Layer 5 of a small transformer language model trained on English Wikipedia (10 layers, counted from 0, width 128). Numbers have three digits each and are written without spaces.
Take only the direct path to the model's output, skipping the later layers: a vector added to the residual stream pushes a token's score in proportion to its dot product with that token's output vector.

Output vectors of the tokens that the questions are about. A number n stands for (n - 500) times 0.0084.
" Nomada": 396380525552521494513506439543460279496206541658422539443538023673638605573510470683505485516446342433466726361303878493441468267610675552631400391532555485505561476713343873632390586367552551755357825408559512454624636452424187461454391503515495500515574467787614545545408458349605492500401446523521371440633373477643521505391533579567391403205732584524564381632611574431417496486141
" LINEAR": 369368520529496541489490457541455279501235524660399574450504087684623612570513486623492530532467363394499699376304853511438492290570629543604421387543580485489584476699387850616391581391549563727373814393534507453599595455440247475450429533511487503496595455719599543545426435397573513503413418519515418448603389489587512512405542587533434426228703577524571364640610546442436479482164
"which": 441490512444496434439465440576435426449385538485488572536453366526540506511509483582466493506531500535511601381432616511449523411522594506486500471551514556500597516543494641574440499482517522446433577516504452494549556524460467545519549566469555557583485487584491530472544435517523479437428511546522471547565446557527493473454485541502449426436528549528470473469487516478413459514413
"where": 390555478435417565397449403568489406495369519486531560545533330572621511519524452536535463520548448613597562429492589496451495434456589491495450483512519588483659452544482667525470532493546497489447595506476523447513578468446422471551521525465491501515564456626501470451513460483529491469457417521589510571574417561491435543446515542498440443448522580525503424472532554456390537476393
"idae": 502426514454498426511470517556447407494371496545431500556514313606590497561549525560517510486532404465583597511364660509454540448531616441551493451500502556499579421521478634479387517401563562539481552525484491539531510528460424533456480608431508538530573427550519534499539431492513553466444412484498472524595461490563450497396553485489484485412526510520513431537567502497506456491415
"math": 462436512550488560521525441530510423457381459626389453540407353557524552550461548601509461456482449495480581398481643525458557457455528566540450463499497520511533457522446659547476549433465522496468571469535482525485500529505448440503478493507487572469541490569566520533489548455477465497437516519546448512520493482541499541472518599460520505496564579512447483485465500437482483535405
"?": 488486477518474533423460535534515466492450441582465490494473383579505512509505535502558552520493486519510565445430601529435467456453463503457464519456494461530506559480425627475493474474569551562478566518502496522565486501532520499525531507505469508487526488515552528529557489475484524500454485491521461487507470518508559450487525503469508451495473503544453504501525486433485530497446
"180": 473412541528485475499488510499480416463425493581475458508535348565584566511513486587554493488519448487537583484473639527496503466479556508557494519490524467508501510504465626537418511480495528458465602520491503493540508480470507477523451501472547548495452459599490516492489518505472511446508518509483476483494471493541496471477505500482475472479527494541515453485533491485478504506376
")": 512526461439522448501540460554508485509477534499459534506484436442446458517521512441557464495477515565503513465504531530490492549516481439527433561505537529458552451521465642493468520599435532513485515530470513563527462502540560602475507542528499444486538430444502564504575444512510465500449441447497420466535516507454480456472487509474559442522499502572524490482503490468556536456493
"]": 507482538529560485503524458582514430497393509502460510468516364478522533513496523537508517578468469580517553408418599562472472536485507477491411434532528445520483473513426706493429514554476555562440624480472430530525501465475512535429523533522532446589528398567523479523506465467542495541494435472529489484585474554426474522452504551531506467484421548579466451467495524458459560502433
" Apps": 435461434533514554480447615544427428464384532590547503481499335511542498560511472516524464490523421508542576462416652517495538410536527495454479501542454473442492509537491699533537541461548448504464516512591558552535562480438428440507461504473532489500553540593504626546427558397520493438497520560475509434564440515527492439412564527489546454385568513532553532493499472431426484478377
"\"": 506468462475485458473456447488464485465468410496451505533496395563501436530560548548589550570463458555520500435486540507537521518493514413445453575489514473472514558526544523516505518643520560512454468544493439496570488511557513530542573537503439497482510485465510594551497472515572463472449431490515501535461481495486540454411452506523527414505473559574502516474486486434446576471478
"ever": 447466491523428514443526500584515442412404575600436474620481341551554516526502468528553517513495364485545583443462648467486397433520593571399481449515577485510534541523396608516419495572446571501466634426500510512485522558458393461508509617494506621545511520583558470460578448474482460518541479524481498550524398487399502509498487492533470459408521603544459451457546525476442466590416
" Guinea": 484482472485438518479498509505468399555457513592453539421509351567558525538510461534566473525586415527502590392412632435477506435582534528493497456529479494501553488564479613559460471486513505486482569549540488531506512488438482467555499541492510557488523447543483481497485467480496499463523459496537477537548443575528485480469516524474477471380572553550531444514474555440502475490386
" unknown": 519470465513522508536524496473445466497402518572458476467486384498558548548546504510503496532513440528551555435515617486470435424500583580544538480483520468462533514528457640535386469501572547494495587487463490526526519465470527475479480538444491530519538475538491509505575468481495511463466478514484479474489482547512496549487521462459468464513556479505567462467488477458483497522395
" =": 516447469523461504551556507494549425424427546568433532536485401558603521528452596549543509443453483553494525487511549574458547529502559506549504467504539468471536443444515593450451563421576435511500479469442476404509481490436458509503485516437559565508551470480539562538471519580482515520468464454549528503526547496408468439497489532500508455467531494537446526535411512489467470539464
" Binomial": 476512521547542500504489482495518423483372565529486525530431282572595505513500445577476549562548420593518585467383681526438535416554550536508483484548501473520547478598444609550514480428483547560443606460512518547496560523517497513468450549409508533475461537652482543626550419388536439384393482514483533481648441533511527515468580482459489406423555452411503500524390526383432444561337
"”": 442435444561539437562458418532505437461393482596427507558489330551564462502567552570563569582459425578488524400464605487517467497446564494511441485488531477470478514469512677490464528527532525622400601502504399432569523481515503515527554585527451448537447429576546511571485443483543457508519380493530549574544481540476490504450470558526495438468471535585498474467422507449448576443419

Output weights of attention head 0. The head adds the sum of these rows, row i times number i of z. A number n stands for (n - 500) times 0.0011.
o0: 468446402595259671531555498406524369389595517656397573476273550765848734494451501658513562657357410306478336629393468608616513472437536556658577362230353437661207727244635239561485772334503469770562402491608679212507559773262405147490633536325451594478323631841506243460371635707497342531595590543422478630228626580660511502363576455479327848621491602403290547710394539433322521603673
o1: 577496573677448362588594656566235627630631949452638465453601524469293392553493253457603500482357547380337446532643358507298566552667306341460327275607738468482347202492406586736536461784462302540651485700562467496564589575638669430441449487644668440514460490614306412634376426330448404434634508377598383413483709389414729536699346635552469614554495230463494319292441534525645384420438
o2: 429644554360552606575338659525262593623655679526662501463681637460575516636418481357523573251328394232662484511218527534499572456634481638447714427434449532469484601519539348489625275524358587500491421441421437537450566401551344404464471475702691403300447718650507498723437369445502436358475576449469562413491494483701549575494544244292416675466757298502647466502631542561603309625611
o3: 124488354469476710648423660525551499701470547757540486225566526641731432338406558439382754225709558543443387455383721397490253579414508497544506575346511527421472487377182674370445461172474586405576565417530442271405634397338549501440549560770707507470486402452538485570479309432479389605507416508417558506526718555521401604584579480343359390443598054534533439411337518399282495498375
o4: 443510628525594455365425508513607384427422561623567420643462616535555533334501436488466587615580401533648429612532415453375248315392461568502481545425491540325463565461579469516610650255636433654446512396562511376562512548369613363544599409413600490469485599509462409623404462385460556512454543510406590596492549438483592599716550453436497710592423535405427413528583593553228392731411
o5: 425500606615605697330702725463678533382363148652259430462515363687659670478422614782562596333616622560446338704462458521567476591424557452381647347519324422557578596278513517483611574405770450859232493479450365382587743615524464347471460481528468454639460741403765661611538444557594294569587460704648534552589383273476752230340461498471407608374109635346378585493660543599353686686788
o6: 458465154591414475157460287426255476320441113603587419345367361681482567474471610612700537530499331568773393502558551463492545490419509298485439669621307502480484586437269239520490403624632779442680289657495452603480491429716623693709647445484262573505417478490615555488518418499740542490437474613604594773662207266611522362275416509602449433531284714488665595434461461521521718421599
o7: 631591770523172567534348456344348564478701592328426503697578515540474508339598545301515536679532521384571896267434463431612481423500447633410603549583392462439513766581262440643323654561377338417612554356650304566561496500389481332536665408627514337527494511583273308314602433496481470655585453555702560515633369610341472652468498505647496610228267552461230557362551478650246646519496
o8: 507385524503393406754502362707518575428437670406489422508526597374695466432304434209480663563391581534501701562576630556513442539590576613661613383591694449487526455513515407298667456400503478586536534446380501414585377372502340583666566543600518405476451305573410499548488397494378392629532341415528884414438494612775223615563435603528452469402527585551346511441462599385614392223401
o9: 611473641458765651463600481569248598426855532376535414352473525486443639493459413489380487740562474704535602621511514457381275438341302451453466494592498459448389444549367356528494438761432534271433646406501500576359533506457537476638615376691577420357649589379353358514499692524420426412558580544455501573232462658457674565450456418686458517401410407529316490491694532421543763342463
o10: 278577501362442487444500670457575629581616572474415690441711440628466353668389385423602544619316479282422493644638385447599405509540596550369564262362531310302557505766498633500352597260343615475438408595367464604414538458298391601456432406356440560388577585533629707388198506590535577496380686274411423499451485441479490662678472407440659603451506460445639384323571565511549491598469
o11: 595563505363553377377530499475625602465626594257676558543708481449445282460489511410335451361376296211166635460439443399619404450618504549382563450306592711479478419628458350557619556384579326408439488409480455534489544557581367361373528465567437527718496582519651545474378426490527400419368518512734301554559508463781464518405512328529646455377558568507583578673584415526385389391362
o12: 409705638348460398395512347449511663599396698584378509647241401392432394615561623346784501337464721533532574515415478568439417443486494414574154478521548544600615313480476680284474482447331556367504577458486377788910307581617379777433468910608374243662590578358743341311558409627515708377321362428424282426601592499352269597132509368361516547720493557749366422694502433539556548534363
o13: 624527660427393600578608477348488535536436557605488359379269519643705388611345406722573563532367612551511430571504380486409394404574516495384575410297602450710462350440517556558511495563499438536445706433296467499639427537631537434627446471360471467436385497623596455544660369597424494459487395435399648594513341296534491556398594482470519314528533379558693453678604473519259496639554
o14: 564470562590550462587275504343526463321583576479512486618836577486578578382324528644486617525488413620633500511506372497558644468455578566426853228509411164349449483521595475394433337389421529554609355509377389227416567494390360368580515345483429619548455623691511538595401568440389628368476770568597530563558502510510440557578424494543322595409490513455392603571368637562385377661615
o15: 517347461618490570234653334555644405649400328561493553588510586540559168608738615440520550550366438346635586374628679425471524499601542429525246221759655485425539582412534325591695478404262692589639467433455583443490711490313686271476382566469338195402423514417506573630384590431300574455607522538311269412598355630306820410346524700343255568549439623439573531679497282523414566425644
o16: 443609613473429307491703608474398609367451498508371506647431580528627377587447367506433509623357580374407478307402264525795524517564448432497588347513605593560705480677434542632572579662385404362480531521348381574599678446306421640564626781553465437435647563596367390494465477333392182575526510629648467494510383441619398496595461424394487621441391540318577369391486536688610308393482
o17: 271403458489314515291332503519713447654470317483585418603602560544558297430301464466399413370541355503473380490456455701428466452476339624567499373549686404581364384562638498464559515437498466621513478435701347375505485722456500500514526341535468812427520615552350466586410565376322743310362651306545485596525639362598491719564599444483279692637491203427368487428385198411314563630509
o18: 532491524540522686497522720551513591592228805597317479278564518451523451625264480443512606743318528714488330446342443505411293646522209432434512337437441145527508467354477736530541579818449460825445714560562539354338403677432714547366341507701704422471583488512472492476385527438589369772596494312611508502434608486184519605821340543578544324537362408369575595351443637399525582506699
o19: 424593275297643596549700495525812369451445486664325512571522458615508686677451655547663234248557429581578250324455654629587579670710553384727429372474445538495598363456558704461501441426437449596435501669417614665417219413636365775402365514300422710612640285193515613440417553750532663414388338375404499591675366331520262293148479541359565434587686477726667532501313532475733493357459
o20: 370567479430399492475492342546594591523508333313712411534524388441410559417637625464449654316519619429414393443628453538805798527431428686409413488138534377582481500421465625534658434445454487674515361494508466447463561487626600671348389486571435492622534547584575417532587607475426598644413656502385386555421459469687805540486652492551458393568676451556514480657482393646461369499474
o21: 399568495526612477631709411598495370607613618715522593377471614731315551408280626375512647426405491482433622519334564527566490518401358571562481540627541397485419584221413425354457543467598511603640544710517248698484804330138260486389707295451499639724360363522551227487423553900329837581372475486505556447606544627561538390537647404212274469566277387871399490376330565814395315352393
o22: 416397432544681594422459573519398523564519586596456449489500485536651436486418533614508588438530380609543407492556505505603455570553697442628530494472566484616512624425568493562557529425395667595351727517380433575496616338409470526466611533525382363763244369504578410490367518738617502475626503469496575346611552451639524588786597475440455507587466553472513475474549450443614545446554
o23: 462579530464484519574462513331378424540673754289630623482619573299328431361519326241476496538544506350587539615559438358594556456536725348391690369621578518425505788696446610573332363451462519315612461428505536437539586678362693654387545475599629553374508697868516402430517554406631318715433488507474464277481666718559527578786846611781656736322547411372454406480465611576424306702583
o24: 330552451624574620603588478559523599389536475670719515548597442456449405321480384474453409397522589544816406532369569471480496456576465444639645559602499582623511307496360691521468243469423359478521689553549657545428535568434498532752457401349472481380507406708702555484550447389341602515433523492556227465623435455695466402589595418479557575425623462380559566606505401532450468517610
o25: 565441495401528579581311409413526493475219515625387505459541623596738683631399473556501542225530278448579531649617426458512462498468585629436299445475520576377366528405493659377446595310547410319459686356424311434587628196344491416492369286403501521619269515754595424374492588685560471451681577461456493471520404478563458416622485623612170516230659498595657439530512691592679264416667
o26: 594622553517563391480631638378615686361575417480509577475533516394372498363503519519522397541559389599424495727571576447341344683497248317317526456517554633324432616177430430354525428564462555518413369366667645546439484372540432512496534667441426437527654540437523682415521384377509573589447538598436458491504539564381568544598518402460570568569437523334522426498577606437345428560503
o27: 459497360640700480491642350472661390615456681509205575385551507426522503502521470539528232603363585617443336381335589525347529816638524243645369499413555506501555520401365727501544377636207548464403545602563615678346329357532635537546390545525551523542385285534534500441518429382467202559376538332442267301579570503522421409453505558428540512561608306387450480409449312354344711443427
o28: 647477330885358636598600416328566380221627159611321429420346388468377541425619531544972378541303390659472234615545788416317486570449482377350415607501478434417310526473491453460227507652425671455740569576456682462326438452596532581396506542331377453342532540531492574492477321527438510644528294438530375528507473405437710439264599503579597610565439724593583743453458781366338807534367
o29: 563725651413541659547342571566403460538678726445654581520722604515629420396341467355346468239519600370459552522495505434458502417591345546515834523366575577565656505546470625453515433271508285290609413549338688599612570710425546592376686461448692537541651483766510487319648467408470385457346743488504396493438645517443563508784696405479587763578346490572528443520401686717500257508498
o30: 501481163430458512848681410595678429561389723741293616531549436494661510489612516875578599209447557387499253759654595427527612577406353545656547311374227622613511248287721509559476477366435469527472266586734511448172426538458377520606350710407512459550491494473551619512543482601391305635472521577284480538457734678646260512461443582456283627638595301426579763514411690472607581406468
o31: 615520324498582480486519543637669304472408644460549492478431433553529543319381458565628386456595497545510627763629697488477607484496356415590571528433509405478521473519466522532504508554374344506290359594474407511420508589501582543281503266506452563466650440549399535671524389570382393533609475439355587580438606315330638563617376639472493456448490500498389627598389266674704448626460

Each question shows a token from some text and the vector z that the head gathered there. A number n stands for (n - 500) times 0.0062.

"ale": 443387361367491635934475503464359322444506473572460446468673432413486202521514500497765055433478
Which two tokens does it push up most, strongest first? "\"", "”"

" the": 482517490460535400568539574506450317461549546465495492468573521505456475715558475444526421508562
Which two tokens does it push up most, strongest first? "180", "where"

":": 504506417447567456531454481505493353426531505479434533563565508415436400642524521470576357499531
Pushed down most: "which"

"\n": 450483543451490384534561530445493420511511564518519541495602484482448486671545463452442357476480
Pushed down most: "?"

"an": 415504485457510361587496551499456307551535495516464450523683458359444456672570465556566297565526
Which two tokens does it push up most, strongest first? ")", "”"

" (": 410502495454505382577524562484466331518541540509478487489652472416443438684575480524562335509548
Pushed up most: ")"

" was": 476512514523473393554478471479519405448492522521514514449596458528494488675609474535495327508540
Which two tokens does it push up most, strongest first? " Nomada", " LINEAR"

"ira": 363519504479488346600551617515520342469479567538499482511544513514474474634557441509576391446522
Pushed down most: " ="

",": 437497542550505444540519494471476422416480556504531507488575492506482512753584474532519403567576
Pushed up most: " Nomada"

" use": 478509482443543447565543536483460323461526582451456499531628480494430485654550498479569418528618
Which two tokens does it push up most, strongest first? " =", "”"

" school": 429495541438498390546618526481465429512530559503552479497579497498448500689525451444454391477470
Pushed down most: " ="

" Anne": 495472491477558356572486580502465290417507570516429462502517408485475456690570517452504364552573
Which two tokens does it push up most, strongest first? "”", "180"

" on": 429464554443517441599491507502558322498512594476482492519599458497458478641522508495605383452584
Pushed up most: "\""

"ki": 462466483455546435597513539475523349437509593494453493508634487490463464669514476474520404494621
Which two tokens does it push up most, strongest first? " =", "”"

" records": 451494574434493364555640539479467430490519572517576514479559511492446534665506459443440441443479
Pushed down most: " ="

")": 444490557487501437518517519473540383436504583509506533499619491454497501698568483539537415471558
Which two tokens does it push up most, strongest first? " Nomada", " LINEAR"

" 1906": 422492521433496379558602543476471411518528569507523472498591498503448483668521437463468405471483
Pushed down most: " ="

" 2008": 490520506499536482515566519464485438427485564524553542511607500499481516810552451501466412552516
Pushed down most: "\""

" People": 502452519484508447634454534455494303520526576479428548487666473457478434698553487468610325585523
Pushed up most: "”"

" Week": 512500569442492391617498506409495330517496588499443581463654509506468487743540482446579373536521
Pushed down most: "]"

"Ac": 427378376379500623915480499468372321442503484551464441479660445405486224530513505497746091439494
Which two tokens does it push up most, strongest first? "\"", "”"

"x": 455483534498520340553484545506484324432486572531435477467503426493482478680579493468491348550555
Pushed down most: "?"

"Or": 462512532459554425535584520481505389473510543560497571472578427464456509749583474508512428461488
Pushed down most: "\""

" condition": 524473484474560433543586542461485336468487580502471504520568433532478483600625483493578404513546
Pushed down most: ")"

" Entertainment": 523493561445491394633501500406492327514493589501443587451665505510464491745542482446587370544517
Pushed down most: "]"

" |": 438543560482531403510459512434519351466553588455461561564586472420476548716557495519507433501554
Pushed up most: " Binomial"

"d": 405445548494531408597496530481540321491496591484459494503616459490425520677556540463527342522579
Pushed up most: "idae"

" by": 341530485487480328626521644522544315459464570546479483516547514519483462607562431528607392433539
Pushed up most: ")"

"s": 415453569445552438586525508502557324521518599484459476520575446487419501612539540463616385452592
Pushed up most: "\""

" attempt": 461500539453519403547612524513450438494526554510559487508553471462442505700497478455450401484491
Pushed up most: "where"

" In": 464526527475519450545547531458505396433507618543531533526612465474461518752576465522467406571576
Pushed up most: " Nomada"

"ly": 520493565445491393624491507409496323518501588491440583463659505502469484747541483450586366548523
Pushed up most: "idae"

"all": 463404401375505616911511508432400309454484523609456490454655455400449296533511515480736101403477
Pushed up most: "\""

"ess": 440534512461491483551502505475548370466504616506470527528622493451491475699550504559617378491559
Pushed down most: "which"

" fer": 533483514470558418565495524472506344456513582467504493488624408531505500625604459497584458498554
Pushed down most: ")"

"|": 461491518477505418586459536477482318504524576464429543518635480446477427672559505474579336579541
Pushed up most: "”"

"ing": 463404401375505616912511508432400309454484523609455490454655455400449296533511515479736100403477
Pushed up most: "\""

" lo": 570480499499553447602563537438445311460518548486508501555580430512487450630589455505570428537590
Pushed down most: ")"

" of": 429495517455519406600514539484505347534505578480433557471597505503449479641588479483529404515568
Pushed up most: "idae"

"en": 423464559486527417597516503482536365525520547468476469503601462525450500643540496498592382469539
Pushed up most: ")"